Layer 7 of a small transformer language model trained on English Wikipedia (13 layers, counted from 0, width 128).
A neuron's activation on a vector x is GELU(weights . x), where the dot is the dot product.
The model reads these tokens: "30" ", " "201" "6" ", " "Z" "ay" "o " "Group " "H" "old" "ings " "In" "c " "said " "it " "would " "bu" "y " "sm" "all" "er "

The vector x that enters this layer's MLP at each token. A number n stands for (n - 500) times 0.012.
0 "30": 415 530 437 479 541 530 342 480 574 512 526 580 362 461 458 556 628 503 767 551 615 565 553 661 651 587 612 503 527 569 667 780 479 647 377 444 569 546 516 438 503 204 354 428 623 414 477 592 466 314 426 453 565 576 637 698 473 319 587 443 467 463 343 650 349 408 450 428 512 565 587 426 437 481 220 466 382 439 463 441 445 457 466 623 456 370 530 554 523 528 529 513 350 491 483 602 632 358 390 665 475 515 424 510 477 504 543 569 554 703 537 487 490 621 595 569 570 345 508 403 409 596 192 546 532 313 382 605
1 ", ": 328 538 511 482 505 440 382 450 448 394 466 408 357 521 413 515 641 462 492 456 444 511 494 533 446 588 599 513 507 708 610 593 575 466 534 501 560 610 566 503 524 447 418 434 479 493 614 465 453 548 493 587 605 452 483 632 468 491 555 483 422 518 91 467 592 477 491 419 492 584 475 422 528 478 421 402 388 493 468 560 456 516 607 584 543 530 792 525 458 572 544 478 468 616 445 418 509 471 482 374 534 494 441 606 488 409 522 627 515 489 572 647 551 634 533 576 563 477 516 389 455 507 567 601 509 453 370 532
2 "201": 446 564 351 390 543 344 270 518 601 378 439 527 359 498 262 392 403 527 596 643 498 507 578 554 503 545 490 404 667 756 648 543 638 474 541 587 529 358 418 626 507 428 370 387 706 435 561 587 452 273 386 446 508 753 539 618 509 435 708 456 410 364 340 550 552 461 492 401 572 467 507 482 505 376 443 339 423 605 474 501 601 543 458 566 598 337 549 406 399 532 538 430 472 535 530 429 790 362 531 444 495 539 421 533 563 438 570 563 451 493 695 559 609 719 580 589 609 358 672 435 315 444 474 526 427 585 449 509
3 "6": 415 595 512 461 502 677 336 504 563 492 324 574 383 508 93 516 407 337 664 499 477 672 669 600 478 684 441 484 696 510 513 810 549 624 444 473 599 631 518 479 631 336 429 525 472 350 379 477 478 509 442 468 579 655 520 711 582 471 599 242 485 468 520 484 451 442 488 463 629 562 557 547 461 533 255 414 335 505 572 471 499 624 519 559 345 480 746 436 450 491 553 379 554 463 589 283 581 254 463 611 368 493 370 269 646 453 503 515 578 585 585 355 493 542 616 712 523 449 448 469 301 414 431 497 571 602 460 430
4 ", ": 271 540 476 408 620 560 424 363 416 412 388 337 287 568 384 587 589 428 563 566 337 594 475 597 584 602 457 442 777 638 631 578 500 610 416 489 475 578 495 613 521 370 427 479 602 418 396 469 474 533 442 463 583 491 503 729 420 603 553 323 418 486 216 495 623 438 511 428 622 554 505 549 541 421 482 393 376 613 549 547 562 612 593 535 438 493 773 478 588 332 573 514 513 557 487 288 493 436 440 518 490 440 540 460 571 429 484 652 478 440 579 674 625 619 645 586 554 493 474 435 321 452 410 472 500 479 463 438
5 "Z": 415 485 454 423 582 459 333 460 574 462 460 431 277 515 512 667 421 567 518 567 531 697 550 612 560 510 364 493 542 476 582 560 512 399 493 503 624 581 471 497 425 381 479 552 811 398 558 514 325 568 440 540 518 504 565 400 523 642 667 255 343 365 394 452 546 476 210 558 603 405 514 522 573 463 385 309 536 706 633 404 571 524 501 703 456 575 656 447 322 676 640 501 565 336 550 242 561 268 648 606 272 420 436 357 621 456 507 494 406 467 680 675 615 619 447 556 542 395 640 591 433 454 501 469 621 393 386 605
6 "ay": 476 444 458 356 596 445 381 256 512 436 303 558 355 502 471 611 328 611 471 302 755 668 518 682 589 479 664 559 509 662 531 509 691 472 372 527 419 396 544 346 492 480 459 643 488 276 653 457 488 438 472 543 583 549 651 527 642 622 549 511 449 493 471 342 387 527 575 531 670 670 542 588 449 416 506 153 482 507 413 476 694 503 563 477 384 484 464 451 632 398 569 614 523 364 524 227 587 384 368 528 550 548 564 426 541 484 539 435 404 482 381 761 627 455 575 431 783 432 423 643 357 375 541 398 525 573 509 490
7 "o ": 326 568 516 468 623 456 531 357 535 464 467 417 501 582 247 474 458 517 585 405 405 649 639 442 540 516 532 490 487 740 561 565 545 471 370 488 446 666 563 647 432 233 537 484 426 62 545 489 478 555 438 779 565 667 473 535 507 683 516 409 390 425 313 479 446 492 357 399 700 515 543 625 497 377 396 374 468 431 477 627 639 482 570 629 402 388 555 600 636 622 493 434 445 370 575 419 590 399 449 526 564 627 241 398 498 595 494 589 506 624 460 503 677 595 621 507 553 396 529 494 443 378 473 541 545 493 433 581
8 "Group ": 410 726 451 535 684 388 410 386 501 395 587 432 317 437 298 495 648 648 684 530 407 667 465 558 509 517 445 492 477 628 514 619 551 484 455 445 609 541 539 543 423 285 523 438 491 257 605 521 543 516 381 636 611 699 511 451 472 439 565 457 481 438 322 560 408 512 443 369 450 400 401 610 542 326 384 292 426 660 467 608 624 512 568 664 616 334 661 341 495 702 561 474 551 243 533 444 673 439 451 429 530 393 419 494 558 506 534 517 562 602 494 460 567 613 567 551 614 411 693 494 324 363 400 527 621 376 365 627
9 "H": 399 602 380 568 493 555 367 454 460 552 534 454 406 598 464 325 427 436 508 511 543 639 551 630 570 489 462 581 606 490 621 742 661 527 666 412 674 273 497 600 461 447 408 550 544 332 453 547 412 365 508 434 750 518 432 466 576 555 624 273 382 363 325 654 463 478 444 398 597 553 383 375 456 427 360 95 386 493 500 467 646 580 550 448 591 393 538 549 440 500 557 553 537 299 567 297 582 447 437 572 584 407 401 517 640 385 467 348 467 588 564 662 773 491 541 631 498 552 535 633 461 507 414 632 664 357 402 602
10 "old": 391 492 486 555 564 583 312 414 405 580 309 589 408 544 260 545 398 451 478 589 411 624 580 624 549 369 587 352 700 526 472 677 538 405 653 473 446 694 377 294 456 501 458 752 602 263 452 582 398 261 438 785 561 551 443 796 601 565 682 423 466 479 535 494 540 553 456 481 480 524 477 493 462 568 577 335 312 576 432 582 600 590 584 636 442 538 480 383 512 501 572 515 417 399 468 378 431 188 526 629 456 572 552 514 413 314 735 603 513 535 519 409 577 652 521 526 657 291 572 556 349 449 481 335 516 492 552 524
11 "ings ": 241 582 572 495 555 427 506 238 572 541 468 531 467 455 294 530 589 487 551 451 532 635 495 510 531 444 518 400 674 601 584 688 522 438 461 553 569 553 376 521 486 308 546 536 452 184 527 443 497 579 353 781 501 666 535 551 459 552 552 421 513 515 284 615 603 524 410 387 559 535 457 489 406 316 419 439 472 589 411 608 577 549 571 604 406 429 649 533 658 600 574 327 548 195 491 329 630 392 459 459 522 472 452 390 607 586 444 697 546 531 629 433 552 561 646 584 612 400 571 468 331 389 350 598 524 449 512 569
12 "In": 524 488 404 381 502 612 352 307 465 482 601 434 386 470 577 524 572 477 462 545 456 661 517 778 483 520 449 523 629 575 588 700 630 469 440 580 501 457 440 594 333 341 565 456 540 257 684 421 326 407 425 458 452 569 560 433 488 514 698 528 368 457 378 519 420 528 450 535 706 387 341 560 585 531 378 175 234 411 518 450 516 522 454 559 439 459 746 662 424 630 577 620 641 128 401 351 604 498 558 440 509 412 447 565 557 528 591 549 497 686 475 575 569 507 548 658 631 449 621 598 501 455 399 523 564 395 395 550
13 "c ": 339 547 329 397 715 509 595 425 715 402 353 390 435 580 288 490 513 600 505 402 494 669 513 618 566 538 548 490 573 650 522 604 517 461 449 428 518 513 470 544 465 263 444 504 401 230 549 501 539 597 496 745 660 640 424 527 566 522 562 433 490 408 253 591 438 487 459 458 569 441 518 669 447 430 346 273 579 645 456 656 515 504 555 639 324 484 724 509 578 595 571 386 436 417 528 445 528 489 460 422 564 562 363 347 557 641 548 512 661 561 422 655 642 479 497 439 517 482 564 463 412 425 325 529 472 490 401 518
14 "said ": 437 594 344 424 553 523 240 379 496 368 485 475 352 624 280 355 653 487 700 512 358 391 532 644 515 573 681 355 642 638 550 587 513 514 532 552 468 440 543 642 489 364 451 645 464 321 543 420 328 506 551 521 447 679 428 520 550 404 602 427 483 510 310 478 591 412 521 466 451 668 447 464 608 483 344 295 364 437 500 599 683 606 702 583 514 492 756 450 652 582 492 444 520 468 523 350 734 528 476 420 440 435 432 586 387 514 623 524 555 440 479 462 568 558 673 592 419 525 471 448 354 432 391 441 453 515 489 605
15 "it ": 421 468 342 460 661 580 269 467 360 427 420 330 279 520 423 530 676 481 573 493 429 614 520 522 581 455 444 435 640 550 614 596 514 476 403 495 466 538 580 591 328 350 474 570 511 393 431 418 451 551 397 602 534 668 398 438 638 435 546 376 480 519 338 519 530 437 382 479 553 595 491 412 585 406 465 581 459 517 444 574 643 671 679 630 548 415 966 548 615 567 417 506 414 421 650 247 670 468 452 402 404 463 358 620 545 539 607 427 558 539 589 476 468 548 665 489 473 499 443 430 487 407 494 503 543 643 380 557
16 "would ": 541 587 421 507 694 474 378 453 545 435 305 311 338 526 289 481 470 478 549 528 377 669 539 562 515 392 650 454 656 613 616 617 600 512 478 441 578 469 625 598 498 419 403 516 592 301 543 377 545 487 579 632 602 523 397 375 421 451 669 457 547 595 342 377 744 343 453 605 407 640 456 520 604 353 425 478 404 463 533 521 534 484 651 541 492 502 887 454 629 593 567 532 509 550 529 301 704 471 351 360 356 333 531 516 484 588 571 358 538 618 534 404 516 538 517 508 397 454 471 520 444 365 331 478 562 558 430 558
17 "bu": 455 398 591 560 582 435 279 516 522 506 442 252 327 565 460 385 550 475 412 437 483 772 570 604 584 542 502 401 621 547 584 591 675 497 432 375 529 548 476 590 364 534 514 536 714 508 640 516 583 532 386 510 593 720 434 434 498 439 671 186 405 610 434 384 551 370 534 520 448 507 510 506 342 686 376 300 301 558 490 572 560 459 458 570 593 471 623 571 285 555 470 727 598 313 409 267 629 484 517 586 450 478 378 508 510 472 589 319 522 472 494 557 533 538 506 411 702 526 636 610 684 391 357 562 392 293 454 676
18 "y ": 357 413 277 576 591 457 458 495 427 588 293 489 328 591 356 451 587 518 512 509 581 539 594 535 577 419 317 355 629 635 512 635 488 556 543 565 503 547 500 555 417 327 473 577 406 243 516 495 399 605 468 675 597 561 515 533 585 457 607 429 431 461 199 458 586 470 539 634 508 503 603 404 480 385 478 337 452 564 358 628 443 580 657 588 543 519 774 521 693 419 493 460 515 355 505 419 517 529 598 488 457 528 400 575 546 573 523 520 462 530 536 572 584 507 554 493 650 469 414 460 486 380 528 532 386 350 496 609
19 "sm": 467 574 361 632 456 533 296 445 675 429 264 441 556 521 361 509 478 400 550 382 466 662 381 581 582 651 665 439 577 441 557 762 554 523 627 490 588 478 423 489 365 389 613 474 544 546 479 537 385 447 532 665 440 554 356 535 453 535 684 377 450 464 439 417 523 474 447 558 587 523 393 562 408 529 476 328 351 466 406 393 436 481 542 839 605 589 784 403 294 742 535 562 441 350 464 184 691 274 570 415 472 411 446 408 538 485 596 449 484 559 532 613 664 566 454 592 692 531 636 582 410 374 278 525 551 617 430 584
20 "all": 363 400 204 500 645 558 414 510 407 570 385 490 452 541 374 489 393 649 588 498 507 629 497 675 712 543 664 545 453 371 506 516 601 565 481 553 560 525 498 409 426 665 600 683 375 383 467 511 453 429 443 634 491 583 501 701 544 513 574 354 451 547 508 536 476 644 712 527 423 494 343 370 342 510 547 506 357 405 295 530 579 368 555 456 438 415 537 729 396 467 660 563 452 507 713 285 661 284 315 485 464 552 422 448 554 496 624 413 658 526 629 650 466 312 687 357 619 431 353 477 252 394 376 567 563 464 451 632
21 "er ": 363 486 293 490 595 452 421 399 559 601 470 459 421 556 434 498 666 508 612 468 486 557 650 463 515 553 483 408 439 654 513 596 511 511 547 544 465 567 477 621 592 291 596 596 501 332 515 509 452 497 339 574 550 672 486 510 487 456 610 349 478 421 179 496 522 456 530 587 453 507 485 386 522 426 373 476 456 528 351 550 532 476 527 577 313 447 840 556 712 539 546 392 346 260 551 352 567 622 452 535 611 488 436 631 538 570 499 456 474 494 477 579 550 555 608 543 510 510 545 537 315 430 446 598 547 405 426 603

Each question shows the input weights of one neuron of the MLP. A number n stands for (n - 500) times 0.0013.

n391: 445 615 477 396 418 443 550 508 569 429 503 515 452 630 532 616 451 476 452 443 333 389 414 344 382 421 490 594 412 433 510 389 651 660 659 563 475 497 564 649 389 589 642 415 528 505 581 413 492 497 543 498 425 447 554 588 447 300 577 463 464 508 469 529 552 297 555 510 547 548 428 500 708 564 425 579 624 441 552 479 630 653 545 573 402 460 446 350 623 497 355 475 411 469 495 551 480 375 351 580 583 422 490 460 432 451 402 472 574 439 510 472 453 433 423 508 515 432 559 557 632 502 510 593 575 530 615 641
It fires most on token 14 "said "

n45: 631 410 578 549 430 438 427 556 332 479 371 522 546 554 548 492 448 575 580 361 447 530 591 406 462 577 577 490 402 541 478 443 528 513 366 468 635 457 668 333 344 536 459 422 482 513 345 503 528 534 436 426 508 482 572 497 416 497 552 473 697 566 517 676 469 602 698 464 518 490 471 338 597 382 534 579 530 455 547 536 461 596 603 495 447 655 440 684 469 624 551 439 561 541 358 606 545 546 343 481 564 573 343 570 490 586 557 520 444 328 418 352 539 626 529 490 471 419 375 482 385 553 445 464 445 472 530 559
Its two highest activations, in order, are on tokens 20 "all", 0 "30"

n104: 560 509 484 514 548 615 495 603 470 391 483 424 414 519 492 506 388 535 592 611 470 450 516 530 478 419 424 664 444 410 503 376 445 598 492 471 592 477 608 472 487 500 624 484 673 330 591 576 286 444 544 536 325 500 614 511 374 488 508 841 430 494 606 457 534 450 626 349 277 508 623 403 357 572 537 562 460 631 505 582 495 577 684 503 461 465 658 564 486 421 564 475 474 455 279 524 350 528 399 421 415 681 427 527 442 615 489 459 425 541 546 372 497 509 627 461 380 541 469 418 511 415 570 399 497 508 661 414
It fires most on token 16 "would "

n248: 393 447 626 548 500 572 558 446 416 442 599 452 488 502 461 642 329 513 721 648 458 561 493 471 293 478 419 594 580 360 378 562 412 298 476 514 531 620 502 500 426 591 581 408 463 432 527 432 436 555 458 477 478 554 537 597 379 526 302 581 620 548 618 485 445 563 524 361 508 466 460 538 543 581 367 559 397 534 553 425 578 405 488 495 662 518 447 485 594 575 498 529 581 396 476 408 507 544 425 479 468 502 485 609 524 405 445 390 599 559 440 534 333 559 426 649 581 512 579 465 531 547 495 435 635 512 466 483
Its two highest activations, in order, are on tokens 8 "Group ", 12 "In"

n505: 592 380 613 568 485 567 583 526 663 437 466 557 444 406 503 546 716 543 478 547 391 424 451 426 503 478 502 431 412 508 590 402 369 407 583 498 543 392 393 408 611 446 497 585 431 528 426 275 411 539 413 557 477 526 439 472 481 411 443 510 518 618 478 671 412 478 505 492 495 363 423 396 535 569 466 431 629 553 557 484 414 520 525 407 673 564 474 543 636 479 558 442 608 436 351 522 543 544 325 439 507 457 459 485 522 687 387 467 410 538 500 739 474 422 392 647 557 510 474 578 508 631 485 715 505 543 555 544
On which three tokens does it fire most, strongest first? 11 "ings ", 21 "er ", 13 "c "

n32: 525 508 578 598 580 530 432 574 421 431 452 502 512 402 589 674 438 541 509 658 610 512 426 648 417 378 505 401 486 620 556 459 576 585 446 524 471 638 347 411 464 549 356 413 381 510 495 461 594 677 537 493 563 488 567 440 553 430 493 593 553 434 516 637 430 594 478 614 570 515 444 507 519 584 407 536 751 492 538 507 607 463 279 432 512 516 400 458 440 495 498 522 571 445 421 440 495 416 510 514 475 537 577 558 552 379 547 471 478 600 592 352 335 392 365 584 502 561 604 442 471 512 425 430 467 331 546 431
Its two highest activations, in order, are on tokens 0 "30", 5 "Z"

n198: 503 581 656 487 500 600 653 422 591 503 602 609 542 438 480 484 497 481 338 515 622 417 520 454 381 292 616 419 537 590 450 381 299 545 588 473 434 615 568 568 409 463 472 569 429 497 526 444 513 677 342 583 426 344 518 595 475 414 462 601 590 452 514 384 463 629 336 602 407 497 512 655 495 516 418 555 551 522 627 384 528 577 436 533 549 609 489 583 500 331 612 373 400 534 604 580 472 560 355 475 565 551 413 497 562 352 437 451 518 606 513 523 532 462 446 584 427 521 539 436 482 473 365 468 492 541 526 730
It fires most on token 7 "o "

n253: 466 485 527 637 350 614 721 459 556 474 551 575 500 437 708 464 347 408 443 353 787 533 442 439 277 455 575 310 447 422 621 692 465 381 582 439 524 645 401 514 521 519 426 602 492 565 478 476 563 664 555 592 635 495 387 500 420 517 431 620 450 459 494 489 533 450 532 450 380 361 607 591 508 539 497 558 487 563 586 503 550 410 410 495 539 500 511 398 583 455 574 437 491 378 484 596 565 563 517 599 418 614 409 505 340 548 372 505 478 334 449 503 559 422 343 533 548 367 599 581 597 335 551 567 522 543 424 439
It fires most on token 11 "ings "

n332: 334 471 473 615 584 557 584 439 391 209 573 524 456 412 397 507 460 477 451 557 534 412 498 414 456 588 521 576 498 394 537 395 493 366 430 411 409 425 383 569 472 461 381 435 451 587 522 502 630 634 329 541 365 573 512 470 548 448 422 415 463 661 692 596 475 588 512 552 567 507 498 459 490 480 592 578 486 490 600 388 531 471 490 502 530 657 706 515 574 495 561 570 472 581 567 430 430 451 648 412 443 432 527 577 374 509 547 435 537 476 488 514 535 505 639 320 514 602 495 403 505 600 479 527 490 440 623 507
It fires most on token 15 "it "

n473: 430 362 570 545 683 476 569 424 716 400 516 467 492 503 497 367 434 561 398 469 529 539 416 383 352 390 480 552 475 582 555 700 495 521 399 580 333 661 518 579 515 468 654 410 426 497 531 461 552 619 529 378 477 319 505 428 525 347 515 510 691 523 523 495 524 383 490 643 262 523 545 449 401 476 463 589 401 519 497 620 576 433 588 479 433 450 455 563 540 497 487 539 636 518 487 651 454 624 556 410 502 624 341 590 525 412 548 404 508 484 626 577 589 310 432 402 492 427 382 572 490 507 615 505 471 513 572 556
It fires most on token 18 "y "

n434: 516 494 680 524 345 449 583 548 390 303 363 407 370 389 542 529 364 550 382 644 584 500 551 495 453 528 718 458 503 396 460 372 484 629 623 579 562 383 320 543 472 622 495 388 423 445 576 575 460 492 474 488 492 497 561 538 515 581 513 515 446 554 509 492 449 497 534 580 400 492 523 531 626 595 452 405 436 384 650 328 362 429 484 307 375 331 460 587 540 444 497 710 462 519 441 604 653 436 537 371 566 524 620 583 432 551 468 560 346 524 666 471 549 497 596 551 485 500 513 635 479 545 495 524 460 549 573 587
On which three tokens does it fire most, strongest first? 12 "In", 6 "ay", 2 "201"

n483: 617 467 519 602 551 716 413 528 376 377 615 435 394 508 424 413 559 678 329 492 436 622 484 527 599 419 376 547 487 455 320 430 453 334 409 444 413 497 525 578 505 455 453 347 371 511 547 516 428 672 533 391 445 522 361 599 287 465 489 608 492 410 594 402 675 656 459 590 594 528 479 573 573 575 460 481 586 526 443 416 532 629 566 448 634 582 486 550 520 441 461 530 351 578 597 373 434 642 674 529 554 591 531 495 628 637 500 574 584 522 592 369 403 430 477 391 709 437 503 455 544 476 451 466 475 323 514 629
It fires most on token 18 "y "

n432: 503 430 430 486 489 626 428 351 489 573 528 643 543 424 476 643 393 440 528 545 592 543 642 331 519 423 495 614 440 415 552 490 521 489 527 437 575 520 535 713 400 628 519 553 691 379 530 500 457 343 503 609 610 394 465 467 395 549 355 437 503 617 393 587 481 719 540 544 331 540 567 442 389 579 555 610 758 526 492 583 518 382 468 377 505 409 492 424 555 384 478 492 657 443 468 503 420 432 536 505 500 430 470 516 432 534 689 484 391 524 314 564 349 480 548 700 547 513 424 422 473 598 534 390 622 476 396 618
Its two highest activations, in order, are on tokens 20 "all", 10 "old"

n103: 535 444 464 314 339 563 589 641 381 454 433 518 479 521 538 471 600 508 574 379 531 446 631 447 572 543 502 560 405 500 475 306 487 416 415 410 413 398 607 453 401 521 428 421 573 616 391 635 667 534 495 456 538 477 555 458 458 494 490 407 630 626 585 430 513 450 374 500 548 526 527 602 541 636 632 535 452 492 457 600 555 479 613 356 409 522 746 448 524 484 542 508 619 597 391 506 464 594 439 411 510 505 463 487 532 294 647 327 534 454 375 423 570 525 565 545 445 485 445 590 717 555 429 447 370 594 390 503
On which three tokens does it fire most, strongest first? 15 "it ", 17 "bu", 16 "would "

n314: 455 535 441 403 497 355 607 595 568 508 610 548 516 565 599 415 451 640 577 484 443 403 600 374 360 416 405 522 510 563 557 417 562 536 487 609 441 606 679 503 568 497 470 354 492 572 470 500 568 481 354 523 545 318 535 593 418 184 455 479 434 374 467 312 393 554 524 579 539 487 351 429 584 383 511 584 505 545 579 588 435 516 540 513 303 654 511 828 607 536 470 414 435 536 574 387 359 478 511 528 548 575 577 529 456 531 500 401 429 554 537 436 547 378 553 475 443 605 418 525 521 430 579 588 450 734 487 466
It fires most on token 21 "er "

n10: 482 450 665 608 488 595 471 641 700 533 567 818 482 276 497 512 759 478 572 420 567 462 372 457 421 471 759 474 306 417 506 643 421 470 471 398 410 662 535 435 531 529 523 503 467 602 392 546 400 697 368 464 578 379 583 536 339 500 474 637 440 414 384 661 542 578 483 482 500 628 489 431 517 544 428 563 486 531 483 255 327 401 453 491 408 407 506 529 399 545 500 459 442 631 557 585 642 571 524 458 645 445 399 535 497 406 589 384 459 503 566 430 439 568 601 616 506 500 432 539 668 489 514 437 419 636 572 454
On which token does it fire most, and how strongly? 0 "30", at about 3

n35: 614 401 414 566 398 326 538 515 660 521 473 457 616 356 333 445 614 294 534 397 382 408 644 530 566 500 349 515 468 419 559 426 561 570 546 374 588 737 510 484 590 500 462 303 466 467 459 520 425 456 487 382 640 505 518 419 539 451 508 560 589 672 497 348 516 500 386 425 558 474 507 389 640 678 621 463 620 540 538 490 341 518 513 536 478 481 510 554 544 513 459 577 476 406 442 470 437 526 482 549 524 538 461 558 419 577 432 487 358 566 472 495 635 500 452 368 468 554 459 392 404 603 543 672 576 480 520 390
On which token does it fire most, and how strongly? 21 "er ", at about 0.53

n159: 361 604 458 552 552 418 590 435 625 503 411 497 452 538 418 601 361 604 518 539 444 310 453 497 425 555 467 452 549 326 508 470 290 606 423 611 471 440 430 465 424 678 465 373 381 590 417 608 500 519 460 535 582 648 495 386 416 415 563 557 525 396 315 456 530 382 519 465 536 449 599 505 390 600 418 689 435 585 479 495 503 574 431 598 520 511 412 532 519 514 315 452 383 557 490 457 629 546 606 564 420 713 432 561 420 529 342 540 514 599 584 463 337 633 394 373 539 436 513 555 471 456 461 489 758 574 638 437
Its two highest activations, in order, are on tokens 2 "201", 0 "30"

n503: 479 642 545 544 343 508 570 625 569 474 497 671 541 309 558 515 631 465 510 577 563 505 589 455 644 498 418 533 500 541 534 436 550 549 455 419 537 295 520 467 488 370 396 453 323 558 391 515 408 523 548 433 410 508 426 335 466 454 631 643 495 442 544 342 386 471 450 495 539 495 565 594 433 413 541 539 475 577 555 508 468 535 465 462 623 433 536 582 605 322 543 422 537 395 562 573 477 610 515 442 486 701 531 467 485 598 400 417 541 604 532 658 505 609 373 541 613 492 543 432 540 519 624 518 287 340 395 433
Its two highest activations, in order, are on tokens 18 "y ", 0 "30"

n325: 509 369 503 523 708 551 399 500 643 411 506 400 614 570 593 348 410 544 547 489 567 594 567 616 497 305 616 444 417 328 444 342 618 751 492 505 424 544 542 520 359 450 530 505 337 365 298 361 283 579 425 500 552 561 478 497 503 630 543 578 520 398 667 641 537 542 653 506 460 586 492 402 481 486 401 651 527 605 427 508 452 445 351 489 476 594 537 522 450 387 320 553 526 520 467 675 604 511 455 593 547 517 379 530 551 666 373 497 299 423 516 558 511 474 442 539 441 558 520 637 544 598 467 483 415 454 563 441
On which token does it fire most, and how strongly? 20 "all", at about 1.5

n331: 605 444 595 452 469 619 592 558 415 440 346 484 530 478 667 506 450 509 334 335 552 470 611 540 462 495 505 615 466 275 610 505 530 658 467 521 406 442 503 630 460 585 533 457 464 530 508 583 486 517 434 539 746 442 483 417 477 616 420 513 628 530 509 347 430 557 600 428 472 435 651 452 455 522 416 550 404 500 615 614 460 294 394 465 464 408 394 668 461 377 462 574 497 367 497 450 357 304 625 560 523 310 608 462 700 582 375 535 379 620 524 519 571 537 506 580 397 625 431 320 648 513 524 519 503 527 484 556
It fires most on token 9 "H"

n387: 607 334 694 513 552 492 398 469 535 412 503 477 630 446 419 484 435 364 510 555 660 637 630 324 472 500 453 384 480 382 562 399 523 390 436 502 490 410 492 497 503 557 515 500 508 464 557 416 412 552 559 362 436 505 360 419 449 569 575 455 424 522 596 516 458 510 352 610 492 441 556 598 510 440 568 512 621 595 500 421 355 595 531 612 639 617 442 497 656 471 407 598 583 516 382 503 482 547 372 594 399 469 505 612 559 507 403 602 653 420 693 500 449 484 355 544 430 579 477 577 558 394 311 639 482 645 452 477
It fires most on token 5 "Z"

n265: 550 497 534 386 679 382 433 451 555 341 453 645 503 666 688 610 483 371 395 772 489 514 470 483 534 408 435 377 497 627 465 439 607 445 540 492 371 729 349 299 550 655 409 360 540 613 491 478 626 451 500 396 635 534 471 619 492 461 481 522 445 488 603 538 410 410 508 512 573 370 532 397 403 489 410 654 542 617 614 549 580 401 523 466 425 407 329 623 486 425 557 483 435 457 586 403 441 448 627 563 442 415 592 475 251 632 642 667 365 497 514 568 512 410 447 633 508 613 434 430 447 598 522 488 485 592 503 514
It fires most on token 10 "old"

n205: 601 462 519 458 475 550 527 495 418 523 514 410 500 418 436 295 431 503 415 577 437 522 450 635 319 596 578 601 508 497 523 403 546 530 356 555 406 627 434 508 458 399 448 527 332 611 391 559 402 694 486 500 621 451 306 533 626 237 516 511 658 535 560 565 594 427 406 393 472 690 474 545 548 588 539 508 466 391 543 492 411 662 594 454 580 520 403 536 384 633 639 633 508 580 561 590 648 538 577 625 421 649 613 446 510 561 519 411 508 457 473 513 669 380 432 519 310 454 426 430 570 307 564 417 464 489 500 418
On which three tokens does it fire most, strongest first? 14 "said ", 16 "would ", 3 "6"

n69: 495 519 429 513 373 330 493 559 512 436 444 584 525 651 568 575 443 516 521 447 478 310 560 438 561 539 610 470 569 390 493 567 532 628 355 604 505 539 374 552 500 624 618 527 488 517 426 595 587 495 557 313 551 408 475 422 549 476 512 380 610 559 316 538 563 524 614 500 503 552 495 536 387 455 407 447 361 679 611 590 240 461 488 437 516 552 570 438 557 367 411 507 515 635 471 566 464 555 530 547 544 405 567 619 507 495 465 468 512 495 447 554 452 557 459 338 479 542 314 624 536 380 546 563 573 585 541 514
It fires most on token 4 ", "

n174: 497 419 451 662 537 563 439 440 503 575 381 416 529 562 508 553 466 437 739 427 482 438 457 366 446 328 362 635 522 355 480 616 539 518 510 478 551 500 487 505 533 563 567 561 474 603 383 554 432 516 575 393 608 510 555 547 498 608 677 540 553 595 386 530 584 520 518 353 442 508 549 416 490 464 386 503 588 568 533 413 545 482 551 472 399 464 577 612 563 553 588 415 548 516 310 439 523 636 439 527 278 472 406 564 460 518 395 544 531 513 283 382 570 399 338 615 345 580 437 495 628 599 604 613 426 487 631 455
It fires most on token 9 "H"

n184: 507 541 521 539 414 555 491 695 484 671 456 588 479 595 554 459 251 605 540 359 448 380 500 532 523 537 565 545 520 531 409 502 399 627 521 454 533 500 521 486 518 605 611 465 689 509 547 591 507 634 455 538 593 441 562 418 536 505 530 583 449 503 381 644 336 453 428 330 524 488 475 345 528 574 587 473 470 468 542 433 628 481 470 498 527 517 220 498 550 565 576 599 510 476 442 682 577 576 476 552 418 479 529 449 559 555 562 441 486 390 491 437 388 406 478 486 495 500 486 459 540 421 569 505 435 507 404 553
It fires most on token 9 "H"

n418: 418 635 596 526 376 532 438 537 472 615 541 522 557 454 545 734 367 323 481 331 494 506 439 475 435 389 386 374 443 480 557 607 531 673 752 366 548 419 609 319 492 592 540 587 468 444 597 276 600 422 648 412 463 566 368 500 427 482 403 500 590 752 425 400 668 557 421 480 421 426 587 695 403 655 491 630 572 560 425 538 417 500 633 334 438 647 398 563 471 396 449 494 521 411 514 625 553 489 514 497 574 497 509 551 538 574 483 746 354 415 609 573 562 566 491 532 426 446 554 541 578 508 425 500 445 483 466 442
It fires most on token 11 "ings "

n168: 533 434 479 541 576 680 619 503 443 570 280 453 535 427 622 579 364 596 340 450 393 521 539 529 521 484 434 602 387 538 605 362 529 522 476 590 574 588 570 354 524 632 586 656 313 487 572 460 433 492 556 452 304 406 495 505 510 417 537 531 391 503 453 611 459 554 540 204 462 417 536 384 490 503 459 414 476 593 440 410 534 551 287 489 523 588 607 645 489 503 430 618 661 508 644 486 376 454 533 528 460 551 541 497 608 573 671 308 505 524 474 383 406 503 651 573 430 505 462 373 476 554 503 535 374 492 505 411
It fires most on token 20 "all"

n14: 637 621 402 422 474 547 485 444 480 563 434 532 421 431 538 510 559 433 384 517 444 350 545 373 505 390 442 538 586 404 490 409 477 508 371 431 666 546 446 606 617 446 630 487 428 419 574 590 641 510 449 531 624 408 462 526 466 432 607 664 620 456 492 397 508 537 701 430 539 464 381 580 460 649 484 604 485 487 542 409 564 540 482 520 498 503 430 439 485 492 597 431 429 701 515 628 435 582 611 454 650 520 441 452 564 423 580 530 670 543 553 558 384 199 495 485 549 404 418 542 379 595 448 513 385 603 424 468
On which token does it fire most, and how strongly? 20 "all", at about 0.53

n456: 655 548 468 530 542 642 565 532 483 571 630 584 335 507 391 440 567 562 479 474 689 426 569 495 510 426 507 345 450 522 514 323 415 635 578 495 442 622 576 438 562 621 417 541 426 593 542 430 483 517 613 518 558 377 470 535 370 539 608 457 510 503 409 581 555 570 544 356 472 485 572 483 399 564 495 550 469 572 478 582 407 366 549 507 351 510 337 330 540 578 461 524 411 535 543 618 500 663 425 549 550 505 555 340 467 505 365 680 371 605 452 578 437 554 467 438 438 420 460 525 427 432 488 542 394 486 408 467
It fires most on token 0 "30"